Layer 4 of a small transformer language model trained on English Wikipedia (8 layers, counted from 0, width 96).
A neuron's activation on a vector x is GELU(gate . x) times (in . x), where the dot is the dot product.

Input weights of the MLP neurons that the questions are about. A number n stands for (n - 500) times 0.00096.
n34 gate: 629,605,478,526,420,557,209,422,564,503,330,491,400,471,386,580,573,379,523,579,510,781,844,576,506,543,562,490,518,529,431,435,440,542,472,408,377,350,305,494,736,575,531,509,633,542,490,463,533,674,465,628,664,338,477,447,493,564,497,646,533,649,416,364,285,436,363,565,523,206,470,647,520,449,538,472,583,502,459,625,552,474,390,500,519,264,430,545,533,480,549,481,490,618,484,466
n101 gate: 453,544,514,496,769,541,497,758,370,517,719,710,429,521,533,335,531,531,288,511,507,310,379,507,391,466,442,572,527,281,497,639,646,614,473,645,415,407,634,679,403,661,328,520,559,550,611,652,464,626,510,417,332,514,594,518,543,322,503,496,533,457,489,535,765,507,476,539,482,574,427,561,728,353,475,493,338,443,496,486,507,607,479,590,247,784,542,580,493,555,406,567,845,570,334,571
n138 gate: 331,451,581,385,599,513,497,457,486,500,479,567,455,648,500,482,594,651,458,507,334,463,554,559,385,438,566,416,458,451,487,510,680,552,552,529,703,684,468,686,598,497,590,532,486,490,302,405,486,859,439,546,599,479,430,546,426,362,662,324,605,524,469,547,855,333,467,662,591,328,606,399,423,389,541,787,503,568,330,415,323,552,569,691,565,424,530,426,482,461,535,486,600,466,814,453
n145 gate: 757,688,544,398,772,577,510,684,291,962,465,447,393,426,439,660,490,589,469,584,459,698,422,447,524,286,470,581,595,430,450,361,578,479,523,583,514,458,511,514,350,448,483,358,710,484,674,395,581,636,574,662,443,559,454,444,577,304,469,693,697,282,562,406,545,411,596,628,707,550,489,479,451,524,439,550,483,466,514,449,580,521,559,601,503,538,493,466,461,550,658,565,558,425,449,496
n165 gate: 467,538,396,600,664,461,525,475,473,315,423,496,630,525,587,478,468,410,585,626,572,525,610,452,525,517,231,290,414,349,295,587,519,522,697,466,285,602,441,554,640,555,514,595,537,650,401,448,467,647,336,522,389,529,806,544,478,243,364,627,467,467,340,592,770,457,674,319,382,470,292,690,496,386,403,454,572,514,196,550,445,372,598,482,611,598,411,504,351,664,581,344,598,514,471,298
n198 gate: 438,583,496,544,367,546,179,671,283,741,578,579,599,415,353,527,432,384,474,474,381,581,576,351,602,619,608,526,272,583,584,719,420,578,261,523,366,352,487,428,251,253,116,536,602,540,770,221,328,797,652,526,524,375,557,544,412,508,623,409,491,457,574,551,479,410,492,612,623,446,522,252,412,492,534,663,624,333,355,572,500,652,500,810,585,323,894,610,416,252,452,431,424,487,569,477
n226 gate: 219,716,622,496,226,557,360,628,804,608,426,436,740,763,561,596,534,459,543,437,450,496,818,504,634,459,504,465,485,692,394,596,607,484,519,305,422,316,563,420,359,371,354,515,308,791,574,500,436,756,451,520,532,519,614,457,267,584,744,399,579,317,671,542,404,562,504,562,575,407,480,324,425,424,623,515,719,426,431,492,484,422,570,372,393,527,431,435,599,337,457,434,472,228,419,537
n235 gate: 372,537,471,497,503,513,421,428,524,547,412,506,474,671,693,630,648,454,288,634,494,417,465,749,481,396,553,336,433,448,444,395,394,597,306,753,455,458,480,532,422,571,301,388,553,554,546,414,428,503,519,667,440,487,395,654,231,522,586,506,500,516,510,588,506,510,454,439,608,618,549,591,507,500,449,363,758,446,481,433,835,523,329,516,455,455,513,430,507,500,493,700,644,392,366,395
n241 gate: 748,687,681,455,587,468,352,418,512,582,533,686,291,518,520,546,435,680,190,508,627,580,424,403,485,493,454,440,720,452,292,518,421,338,366,361,581,619,455,504,507,437,586,314,489,524,783,573,557,489,316,549,408,544,418,722,444,489,547,530,237,567,615,500,387,496,468,703,680,385,496,359,312,431,412,629,660,326,496,445,638,808,463,468,533,441,478,348,440,462,410,419,704,536,401,577
n279 gate: 419,655,405,500,549,270,369,660,719,550,452,749,514,406,421,362,497,569,517,608,446,548,523,416,408,451,305,371,419,239,580,667,553,269,448,500,393,479,591,534,378,517,510,567,648,629,500,379,539,382,365,517,494,387,469,406,577,652,649,469,552,621,621,440,619,578,837,606,507,493,504,573,448,210,554,390,578,482,402,480,618,631,514,507,422,503,497,453,247,645,434,466,554,436,384,662
n285 gate: 592,604,555,729,465,300,339,587,841,579,341,689,552,651,497,504,533,568,462,584,644,530,797,390,456,479,439,530,454,519,613,611,688,710,657,689,410,447,527,511,682,530,402,493,550,496,477,710,458,496,305,580,510,369,409,397,508,390,692,714,534,560,541,559,552,381,558,515,626,281,213,587,641,312,448,471,715,420,507,478,576,609,519,627,667,601,437,677,377,312,695,478,598,378,370,598
n317 gate: 627,668,525,559,519,312,561,702,660,651,507,528,584,521,503,719,622,395,526,697,446,518,350,537,626,455,324,652,465,445,699,542,646,774,483,489,379,412,507,403,518,474,535,377,553,630,470,247,384,430,453,671,628,471,533,396,467,461,245,661,485,386,584,461,449,391,798,449,310,508,407,666,474,306,536,373,543,497,468,529,802,471,390,468,612,453,267,346,324,541,623,434,390,435,460,358
n334 gate: 520,640,359,476,510,261,471,703,493,596,500,551,543,425,586,435,666,297,554,645,644,582,691,348,654,649,375,524,491,413,419,719,361,643,525,726,483,416,737,448,571,580,336,329,620,562,634,475,463,355,520,368,660,560,524,456,527,409,448,291,459,367,457,464,602,533,494,507,557,524,463,621,318,546,595,448,480,409,471,588,480,460,503,442,664,536,637,415,378,558,493,470,569,271,404,643
n34 in: 414,529,596,623,514,395,540,510,546,500,677,490,587,632,550,483,533,397,374,407,523,337,210,592,783,452,367,507,452,541,487,584,559,368,420,684,402,690,455,477,367,442,389,573,288,468,480,503,376,490,536,239,441,487,431,617,466,513,556,314,503,571,622,546,336,610,406,642,541,556,503,323,414,523,420,569,430,459,503,367,391,493,642,261,343,359,404,586,710,517,459,483,792,344,634,574
n101 in: 741,274,540,451,553,470,547,387,471,464,552,434,418,537,408,606,393,552,441,385,544,544,326,601,767,350,559,413,316,465,377,310,479,517,738,392,623,404,326,530,659,438,579,442,535,439,421,438,657,389,420,618,462,606,628,577,782,567,631,538,451,442,531,607,374,541,526,387,455,446,720,572,643,372,588,626,693,516,412,736,372,386,455,394,710,500,523,429,451,567,545,592,546,439,673,410
n138 in: 532,586,531,328,571,490,402,340,583,507,469,443,359,757,653,496,392,467,395,732,548,520,625,567,520,438,447,388,552,535,349,467,677,317,507,518,528,611,451,476,647,566,563,361,280,597,556,457,606,654,338,518,755,510,633,546,549,497,537,686,570,469,431,594,644,425,420,765,626,460,250,222,419,476,387,537,323,513,429,493,490,479,700,523,497,452,693,334,482,539,412,569,471,279,586,424
n145 in: 594,438,433,431,545,643,527,646,311,549,517,503,517,446,623,359,530,634,618,788,668,561,273,503,706,497,316,777,397,438,470,513,476,449,630,708,562,517,678,722,337,459,774,433,584,407,562,513,357,490,570,295,437,575,497,357,538,396,591,589,563,455,305,307,571,392,631,500,371,368,490,686,594,544,439,550,409,495,402,513,569,569,517,477,456,602,698,466,441,430,615,568,411,490,527,410
n165 in: 289,480,476,415,500,622,456,639,434,557,437,493,312,606,423,442,459,517,408,365,249,645,623,457,438,403,773,532,510,500,592,427,618,339,360,405,546,518,646,404,500,332,588,337,522,287,726,686,536,341,692,464,477,647,429,507,564,534,696,224,447,367,542,466,417,476,278,535,557,361,657,426,720,493,344,578,462,519,665,362,444,609,304,463,472,448,479,668,636,518,479,605,511,514,479,555
n198 in: 329,661,408,472,338,532,236,410,432,675,509,441,240,244,534,558,582,175,359,756,468,454,373,467,615,558,527,424,487,670,527,571,23,505,176,261,309,209,581,390,561,327,464,570,519,500,354,412,367,401,363,604,582,481,386,661,182,564,486,211,595,902,575,382,380,745,406,584,363,558,748,275,258,422,565,423,472,461,500,445,429,467,640,473,311,165,495,669,386,591,367,579,345,546,634,388
n226 in: 334,618,657,493,511,465,433,402,613,437,216,391,529,621,473,627,744,452,456,570,276,639,528,548,511,562,521,247,421,621,602,538,585,460,528,436,493,278,445,415,346,438,552,415,344,686,624,407,541,467,319,710,480,417,526,684,264,582,632,373,482,329,576,369,425,414,611,565,364,598,544,307,493,305,403,419,550,484,446,454,683,453,496,426,307,496,326,379,670,719,489,565,481,464,202,409
n235 in: 511,483,514,384,581,487,378,446,475,487,605,403,435,737,487,396,260,490,539,556,275,408,466,549,664,503,673,496,549,538,520,550,245,649,335,565,441,413,504,554,486,330,296,668,575,526,703,280,627,584,473,479,561,372,591,528,567,436,687,369,507,507,486,517,723,384,420,168,500,511,249,430,454,497,298,547,404,516,599,647,490,503,406,634,483,597,639,510,472,287,518,666,587,473,421,380
n241 in: 812,362,483,378,641,567,339,507,500,520,770,573,702,483,510,369,460,556,611,538,422,429,456,329,514,559,338,615,506,469,580,487,658,607,585,543,524,396,251,294,437,548,583,490,514,497,545,376,395,465,305,329,681,359,681,612,490,453,375,407,385,445,517,416,490,394,467,483,801,360,482,493,395,362,660,690,612,482,534,510,451,555,455,520,361,205,480,429,535,472,535,541,486,327,510,659
n279 in: 393,548,219,598,560,406,680,744,513,758,462,593,383,397,593,137,799,432,492,538,182,293,512,551,554,460,670,428,441,152,370,532,685,340,464,395,525,496,615,562,373,353,476,543,345,469,407,456,320,449,397,474,574,546,423,526,756,632,685,269,457,694,387,418,616,537,568,219,453,658,633,487,351,591,417,476,550,519,463,740,627,644,550,439,272,701,739,364,431,410,419,667,448,364,438,557
n285 in: 413,396,560,463,347,492,500,520,656,294,545,633,548,334,638,216,658,392,553,566,198,404,279,225,512,285,574,541,595,471,547,380,570,443,608,407,326,415,504,460,553,541,473,712,517,439,443,550,103,664,643,373,433,524,385,401,492,361,758,334,414,419,484,543,344,280,640,391,455,572,583,516,607,484,692,496,412,641,667,727,467,459,577,547,684,685,464,710,562,135,570,673,412,544,424,555
n317 in: 464,578,427,791,182,579,669,319,489,354,585,507,461,573,546,566,483,118,475,633,528,448,414,289,643,540,510,443,483,536,387,372,525,429,487,311,291,404,532,389,611,592,524,510,471,662,618,383,507,371,545,633,441,698,819,518,302,514,479,553,532,415,578,524,349,517,531,514,439,611,244,415,468,493,427,456,507,465,423,472,646,290,458,322,640,581,479,469,507,406,608,683,552,444,493,485
n334 in: 455,625,596,421,713,601,595,448,331,393,287,630,457,408,599,694,569,420,398,602,543,430,418,350,437,625,429,272,560,418,360,689,493,463,439,715,460,608,349,470,493,534,503,519,642,447,514,618,641,551,536,732,671,487,568,380,630,375,381,335,428,547,443,615,540,577,523,628,531,482,551,534,503,487,527,493,331,533,513,437,266,361,493,477,583,312,427,487,332,796,483,433,616,639,590,306

Each question shows a token from some text and the vector x that enters the MLP there. A number n stands for (n - 500) times 0.0094.

"ment": 487,484,449,435,584,510,555,383,476,541,413,403,441,387,710,508,482,528,582,624,529,522,460,500,475,471,547,471,512,513,426,581,348,443,455,409,492,552,639,531,643,555,598,544,493,321,516,630,496,551,537,387,628,494,563,463,599,440,551,433,477,573,551,409,513,675,485,491,524,533,348,541,459,623,515,428,499,643,578,475,384,429,546,542,507,545,503,428,445,401,564,469,490,532,444,415
The most active neuron and its activation: n334, at about 0.81

"gent": 517,565,627,466,478,531,533,372,591,451,341,426,534,512,638,560,497,312,617,592,487,604,416,634,484,416,456,489,625,491,396,520,446,422,533,486,570,486,423,511,442,523,548,486,400,452,549,598,571,506,544,550,496,457,590,413,501,533,490,512,435,439,530,411,449,436,460,409,576,518,533,547,319,389,580,420,414,626,587,483,293,260,525,435,540,494,555,375,454,557,588,615,519,342,532,522
The most active neuron and its activation: n226, at about 1

",": 382,508,526,414,542,480,614,486,527,501,540,578,537,510,632,367,507,602,631,531,382,412,489,486,429,453,532,444,459,537,435,483,567,470,404,511,529,520,495,449,443,589,459,596,463,431,416,538,558,342,447,415,560,447,475,456,504,528,562,449,465,513,479,505,586,756,520,474,283,518,594,558,570,620,597,408,436,636,805,477,416,623,632,516,446,482,465,479,454,595,456,475,423,505,616,520
Which neuron lights up most? n279

" is": 391,485,545,441,445,542,572,572,473,340,487,494,462,443,633,401,361,572,460,458,508,519,529,564,393,605,528,504,567,584,403,448,522,505,544,375,576,594,669,513,544,553,477,492,548,309,419,575,597,448,469,603,519,641,511,535,503,572,538,610,489,493,279,482,683,485,496,539,344,562,576,413,630,675,521,398,469,624,600,512,570,488,442,369,584,446,313,561,505,582,428,589,562,693,457,411
Which neuron lights up most? n241

"ling": 595,514,623,456,578,531,552,401,348,541,556,420,395,533,693,462,536,528,470,724,531,478,337,509,419,414,579,456,644,415,427,533,525,429,511,581,232,478,391,506,576,663,486,533,410,360,388,561,645,557,555,391,490,447,648,468,535,508,482,472,395,408,689,534,527,521,454,502,595,574,530,593,465,554,461,617,490,623,725,465,476,394,576,467,687,566,377,497,479,520,454,567,583,483,419,434
Which neuron lights up most? n101

"day": 417,492,527,447,535,442,533,337,582,479,396,426,598,521,742,286,504,403,665,572,481,401,624,505,571,487,456,466,631,493,441,515,667,418,552,541,428,483,429,523,478,592,555,586,601,303,513,553,486,608,512,432,576,516,362,378,596,562,524,413,445,380,448,462,509,440,540,583,610,413,523,528,464,572,591,553,457,619,719,548,381,357,322,503,421,592,518,454,428,417,611,649,336,471,618,619
The three highest activations, in order: n138, n285, n334

"án": 485,553,556,495,537,544,553,355,654,636,512,467,589,447,731,564,412,435,653,543,477,420,431,563,600,410,489,431,560,614,435,393,366,354,518,588,403,508,512,498,425,656,444,524,402,485,417,469,680,532,557,499,515,660,476,661,564,552,521,574,409,535,416,679,489,600,223,452,531,443,381,407,570,357,561,450,503,597,945,558,525,364,547,454,413,455,521,475,607,480,522,436,464,682,522,619
Which two neurons fire most, strongest first? n235, n145

" also": 465,519,438,617,629,621,585,436,453,341,645,428,592,537,792,559,425,532,665,454,394,513,281,460,438,549,563,407,493,446,470,433,440,423,632,383,610,428,468,509,561,512,517,520,609,315,405,592,546,444,515,492,497,578,512,415,578,479,593,450,490,512,417,512,544,641,494,592,373,579,462,443,599,607,549,500,366,610,512,377,636,606,551,367,505,414,390,468,422,667,427,372,624,575,319,336
Which neuron lights up most? n165

" started": 389,456,568,587,471,568,626,519,447,330,502,485,427,547,617,394,357,602,477,617,496,368,377,509,435,479,561,547,645,551,456,514,396,383,577,640,528,542,527,398,532,664,435,600,509,330,487,544,520,499,516,537,535,584,511,491,454,436,566,562,527,477,486,618,569,553,382,587,294,583,588,595,545,584,421,536,457,610,733,444,646,615,440,411,401,415,375,727,507,647,388,517,615,605,598,306
Which neuron lights up most? n241

"19": 521,528,589,664,543,602,527,371,426,446,663,492,476,363,554,482,485,650,553,477,505,382,643,640,522,504,358,430,532,506,591,614,406,421,433,576,532,527,523,463,477,451,425,483,418,363,439,556,427,632,529,393,572,470,419,518,802,415,511,482,562,366,296,410,543,471,431,469,520,516,643,483,436,523,447,484,363,613,636,496,433,536,305,519,568,460,410,591,545,448,239,631,301,477,448,457
Which two neurons fire most, strongest first? n317, n226

" Se": 423,460,511,417,473,525,719,583,590,472,656,364,651,489,767,505,450,567,557,393,486,566,508,466,553,461,297,506,722,708,457,362,538,571,395,406,425,394,549,532,345,539,549,442,387,471,498,431,479,515,547,411,493,446,540,531,516,640,646,462,415,431,315,566,411,525,339,444,473,416,560,438,661,534,454,358,431,597,551,465,591,343,417,455,440,473,466,544,468,522,396,639,555,438,360,556
The most active neuron and its activation: n226, at about 1.7

"'": 463,355,520,470,573,562,528,554,382,498,522,445,651,633,581,417,420,612,751,386,632,465,562,454,421,421,486,465,663,359,435,377,664,300,430,528,465,635,412,426,603,632,370,492,475,453,603,495,572,400,545,556,485,433,509,511,524,577,412,370,503,370,564,483,550,523,534,399,406,379,431,399,455,673,484,581,447,590,906,506,578,455,347,619,424,488,443,506,430,327,531,630,459,586,472,551
The three highest activations, in order: n198, n226, n34

" County": 510,521,410,428,491,517,432,359,713,562,526,456,639,523,712,559,490,525,671,550,493,515,509,484,552,440,480,475,547,570,559,518,609,596,630,509,572,418,573,540,473,495,502,557,554,415,398,618,597,688,488,345,618,556,394,418,580,442,454,355,507,478,454,473,512,477,442,559,470,383,449,481,602,551,612,457,511,629,573,555,460,325,669,533,403,487,402,520,379,410,463,504,403,589,483,611
Which neuron lights up most? n285

" Mars": 444,600,540,532,465,518,564,444,567,437,468,489,448,570,730,463,324,433,563,437,474,586,459,563,568,452,470,396,614,576,434,443,340,373,602,522,368,487,567,520,659,505,429,498,490,507,404,483,326,622,531,638,474,654,564,407,666,516,536,406,398,355,516,364,442,640,428,553,524,479,515,528,466,311,528,316,487,611,760,470,517,328,704,464,553,592,402,482,558,390,470,435,469,438,510,607
Which two neurons fire most, strongest first? n241, n145

"y": 465,490,550,457,473,468,571,401,566,559,497,481,501,444,718,486,587,312,741,682,477,522,506,471,453,476,574,486,626,537,529,416,449,498,617,441,448,465,459,409,569,567,383,569,411,524,469,421,581,547,602,451,556,555,410,554,571,547,472,500,451,439,426,474,625,563,490,517,500,436,388,490,405,562,521,439,562,628,744,584,652,337,524,480,430,535,606,504,438,407,455,553,348,447,489,476
Which neuron lights up most? n317

" races": 431,518,523,561,515,465,546,516,460,503,672,357,457,480,724,390,595,675,586,507,467,456,416,426,547,526,660,409,681,474,423,521,455,506,563,547,700,550,510,623,388,647,557,518,364,464,459,513,408,490,357,456,423,621,487,396,615,416,502,493,490,515,336,623,654,662,464,456,692,362,546,627,613,569,444,638,463,604,850,425,472,481,521,492,522,554,573,554,390,574,512,433,647,518,623,399
Which neuron lights up most? n101

"an": 447,505,496,450,524,524,554,427,469,641,507,322,510,471,718,385,432,354,789,676,467,481,406,557,473,442,608,483,495,558,514,413,541,479,541,437,571,501,492,576,439,513,394,477,511,358,458,459,586,467,546,417,511,563,431,449,596,422,521,487,458,517,511,365,580,472,503,489,554,597,485,521,415,454,410,410,509,632,688,476,591,352,614,439,436,547,495,503,431,563,492,519,419,465,504,352
Which neuron lights up most? n145

" College": 431,523,411,456,493,541,494,390,646,615,394,348,567,496,616,465,449,459,690,548,587,435,385,434,572,461,490,502,594,590,540,476,566,605,561,490,432,558,565,542,619,548,469,581,489,468,509,530,483,493,564,518,518,664,377,439,573,424,504,370,433,411,406,406,561,583,426,527,489,369,282,568,441,513,512,566,505,634,551,513,571,369,597,552,482,482,414,491,435,315,468,431,310,508,547,386
Which two neurons fire most, strongest first? n285, n317

"us": 515,483,619,411,585,487,699,505,362,508,466,487,593,420,627,439,460,405,619,564,530,514,450,592,503,464,570,438,698,437,352,489,388,463,551,476,492,603,592,592,400,396,529,494,603,455,604,540,663,522,521,597,553,571,624,515,486,468,456,548,487,298,514,248,482,654,396,407,508,643,484,407,601,557,658,405,443,624,682,471,568,374,461,405,526,560,505,515,476,536,494,552,543,425,547,530
The most active neuron and its activation: n145, at about 1.3

" con": 377,489,467,558,393,525,491,323,595,493,452,385,640,565,591,517,484,644,686,312,416,610,529,631,470,503,558,568,577,686,528,478,563,390,509,530,393,345,393,607,483,401,568,488,305,501,329,622,427,524,649,580,570,546,635,489,555,424,548,628,409,415,484,403,578,643,337,541,670,525,406,344,525,548,588,306,492,594,712,605,363,466,545,403,409,467,452,625,453,554,482,547,452,379,557,740
The most active neuron and its activation: n226, at about 1

" attempt": 451,508,529,468,591,459,679,516,394,248,532,459,427,521,664,510,315,637,626,548,622,440,465,668,443,348,527,551,638,521,368,550,434,411,483,500,353,525,674,592,505,660,483,555,469,342,566,611,397,510,598,517,527,779,654,454,485,495,650,557,488,507,522,501,497,512,505,506,476,552,460,570,620,628,414,480,422,601,666,438,394,523,620,419,428,508,564,634,446,570,423,521,625,497,620,435
Which two neurons fire most, strongest first? n165, n241

".": 498,472,533,484,469,513,496,558,450,503,503,462,522,436,687,295,532,503,536,417,411,499,500,570,496,424,573,393,521,384,532,427,543,481,545,444,518,473,497,556,467,457,516,538,503,485,490,539,448,464,358,554,552,513,512,514,624,561,545,485,469,513,488,394,547,616,490,508,388,364,489,436,301,434,509,429,484,652,625,450,511,537,524,423,394,598,500,549,481,403,542,598,484,530,555,479
Which neuron lights up most? n279

" the": 523,334,536,483,574,496,550,518,494,497,573,505,534,493,494,571,655,660,468,507,428,431,323,601,549,379,497,532,548,620,439,521,622,427,536,671,433,493,361,499,502,510,484,429,474,401,504,598,560,448,527,389,536,533,438,504,508,544,521,437,489,586,395,332,557,496,453,454,528,492,416,534,516,611,448,531,575,614,846,487,605,647,653,468,349,485,350,342,553,605,387,466,541,553,422,454
The three highest activations, in order: n241, n317, n145

"ere": 363,453,468,511,533,490,629,555,386,426,510,474,360,458,842,587,544,334,741,474,457,502,635,433,596,488,590,451,618,471,525,415,342,522,479,379,665,524,573,476,476,463,476,487,506,550,604,395,644,447,543,503,397,471,516,446,605,480,437,353,472,364,335,550,419,516,484,464,520,555,486,465,452,695,530,406,495,580,703,509,572,334,415,578,365,727,564,537,444,322,564,822,370,436,280,366
The most active neuron and its activation: n235, at about 2.3

" No": 481,460,500,419,570,442,629,565,554,446,604,453,576,496,806,527,597,381,634,401,529,591,377,493,468,443,340,503,661,526,427,440,372,597,522,404,375,678,463,440,407,458,538,438,524,471,455,479,318,551,443,460,487,412,390,522,557,564,561,549,398,649,324,438,612,394,408,601,596,592,527,404,585,421,426,451,542,608,792,481,533,389,421,384,474,552,449,516,468,363,314,584,574,520,443,487
The most active neuron and its activation: n235, at about 0.15

" been": 277,515,579,561,560,567,472,518,435,250,485,539,408,452,649,388,320,614,554,506,414,471,463,525,444,573,546,398,553,597,457,435,518,472,635,546,607,579,601,469,567,454,506,493,487,391,542,507,647,474,539,549,625,680,576,403,508,531,586,452,401,500,377,421,608,470,521,630,437,461,453,412,574,583,552,460,371,623,563,506,506,615,472,371,562,512,482,537,429,536,485,587,529,584,532,254
Which neuron lights up most? n138

"ized": 587,531,742,499,279,469,483,322,446,501,532,422,446,418,667,393,545,583,366,576,529,571,513,502,407,397,535,599,515,544,395,584,333,375,517,508,380,408,597,588,759,524,615,634,553,316,456,561,634,493,572,538,509,417,625,551,547,502,491,532,505,511,399,552,489,581,332,599,328,559,511,436,518,522,496,431,539,592,762,556,408,460,443,310,490,614,451,602,425,724,408,515,597,371,503,376
Which neuron lights up most? n279

"ed": 583,499,757,446,523,439,535,420,466,427,425,433,406,519,578,309,499,478,510,644,458,401,362,531,458,419,544,444,574,540,414,422,491,391,520,462,405,426,422,490,541,504,551,626,516,338,465,593,579,413,609,424,566,399,587,462,488,460,604,525,455,610,432,520,569,532,534,575,391,603,554,533,538,481,433,471,511,633,588,515,389,405,348,466,466,625,492,532,533,590,491,582,579,529,561,380
The three highest activations, in order: n101, n241, n165

" Following": 408,495,752,595,439,517,678,443,489,320,532,392,469,496,679,148,643,633,565,434,488,573,414,584,408,504,650,591,532,488,526,651,374,435,507,505,439,564,472,323,582,625,456,606,542,362,499,610,551,448,467,476,621,344,480,428,470,523,584,430,540,496,509,537,442,517,381,666,368,512,500,586,446,471,502,444,587,600,585,437,593,519,478,435,346,580,414,597,569,538,463,658,508,503,607,471
The most active neuron and its activation: n241, at about 0.12

" became": 334,487,657,516,412,622,483,526,285,299,476,547,443,484,600,367,408,616,548,468,450,504,520,552,413,498,516,467,604,568,386,537,383,441,580,533,498,625,443,522,612,484,520,551,563,335,548,518,599,492,551,534,475,635,619,445,503,468,641,420,461,532,369,490,681,520,436,585,399,560,434,386,498,560,524,425,399,625,612,476,589,570,381,391,583,476,461,586,484,526,401,622,531,543,565,256
Which neuron lights up most? n165

" competed": 545,524,549,529,547,563,562,502,482,380,473,378,476,535,559,388,423,660,442,546,517,292,203,460,496,491,470,502,539,523,398,444,503,448,628,498,546,571,426,545,459,573,476,545,533,423,579,561,551,428,457,467,516,653,517,441,519,489,553,571,511,553,500,586,614,612,421,627,512,485,595,544,607,621,469,627,506,620,769,555,437,602,528,415,439,499,413,617,430,677,434,560,593,529,617,260
Which neuron lights up most? n101

"\"": 516,472,511,410,425,504,586,597,499,543,475,337,529,433,593,384,459,634,668,529,390,481,457,468,390,466,507,413,600,525,506,531,487,465,551,451,560,521,425,361,439,396,611,554,520,423,411,582,642,436,608,669,552,386,410,581,588,499,448,479,325,452,559,433,612,671,571,449,446,476,435,547,479,460,448,359,459,620,642,552,552,254,483,474,361,614,583,511,526,422,397,653,381,471,490,423
The most active neuron and its activation: n34, at about 0.23

"ton": 521,560,584,570,654,517,614,437,574,563,391,434,571,486,898,420,511,425,619,594,445,495,556,540,594,459,579,389,499,536,540,481,625,488,544,519,337,469,541,560,600,666,427,565,475,450,475,531,524,564,513,396,606,668,433,399,546,509,465,449,470,362,560,524,568,457,483,540,590,448,398,444,576,455,577,509,453,622,733,542,432,361,498,515,473,575,338,338,476,447,547,468,431,441,394,555
Which neuron lights up most? n285

" De": 435,477,511,597,356,585,603,373,564,531,629,291,540,591,716,461,373,474,600,335,399,587,433,649,440,517,373,592,596,671,573,433,507,619,421,516,263,533,399,468,609,478,565,492,294,423,543,392,290,504,559,479,478,482,410,532,515,480,511,410,356,436,479,610,366,651,289,521,452,492,446,357,535,591,458,307,532,597,600,544,493,437,379,384,392,441,437,514,539,393,478,487,448,404,432,668
The three highest activations, in order: n226, n334, n235

" d": 455,455,364,542,353,394,617,486,710,545,477,386,488,545,725,398,487,595,654,622,513,470,432,539,494,454,402,497,666,416,429,435,449,526,556,516,445,511,404,456,503,386,683,471,354,505,624,428,450,512,562,564,589,488,635,422,578,550,378,649,467,678,571,471,407,588,556,474,367,303,347,376,577,690,613,414,487,596,667,476,408,476,281,517,518,323,515,715,476,373,532,352,442,499,535,406
Which two neurons fire most, strongest first? n317, n285

" of": 447,399,471,378,470,616,504,491,498,492,490,490,487,447,579,507,565,388,571,444,409,512,483,540,467,547,604,575,456,498,464,579,466,459,460,458,453,545,527,561,566,509,558,662,534,333,481,468,519,523,614,449,542,303,540,383,501,525,507,434,421,554,470,337,540,507,368,455,467,473,495,468,518,574,475,527,523,641,654,533,439,531,483,533,489,502,542,557,543,433,476,486,436,582,582,439
The most active neuron and its activation: n198, at about 0.51

"fa": 526,504,366,539,318,436,612,339,739,451,384,516,564,383,798,536,538,527,686,409,563,462,478,532,479,425,417,408,473,576,458,443,463,486,438,531,314,501,613,474,351,433,294,607,335,561,346,436,490,459,536,351,366,447,551,421,640,567,485,534,345,398,216,463,415,685,350,423,665,432,295,497,506,563,444,430,498,578,614,510,492,336,435,583,523,505,442,467,568,360,337,727,389,611,504,365
Which neuron lights up most? n235

"ss": 658,552,485,492,390,562,657,487,528,314,481,469,567,487,532,571,431,397,659,493,465,482,475,503,415,447,507,565,669,539,478,446,496,435,493,396,427,504,410,591,627,443,609,518,412,443,664,676,611,442,468,421,677,524,651,512,490,469,514,556,436,368,504,408,443,516,487,579,460,557,373,435,457,587,653,365,456,609,560,461,293,291,493,382,551,567,340,502,270,533,512,580,564,407,539,563
The three highest activations, in order: n279, n145, n334

" death": 436,532,453,582,339,486,537,400,454,353,389,503,525,433,632,400,387,534,608,453,549,440,434,507,342,440,608,470,605,538,391,482,535,391,535,619,420,625,589,504,469,655,481,532,395,379,443,621,543,618,540,556,455,491,725,543,574,488,523,393,346,409,515,577,525,620,479,441,502,448,391,592,574,443,558,547,504,628,709,489,361,412,497,568,372,581,477,587,437,439,552,482,474,539,517,554
Which neuron lights up most? n165

" for": 503,451,519,457,445,617,430,512,414,428,411,525,564,496,609,479,544,447,609,423,431,468,456,439,505,508,577,502,553,642,452,548,401,354,508,393,453,448,509,427,537,423,467,715,428,331,420,459,434,570,551,397,560,438,532,466,575,543,484,443,419,624,499,485,485,464,333,530,568,514,442,395,519,602,560,523,545,626,620,566,408,605,399,424,413,441,485,584,506,445,380,632,490,559,662,624
Which neuron lights up most? n198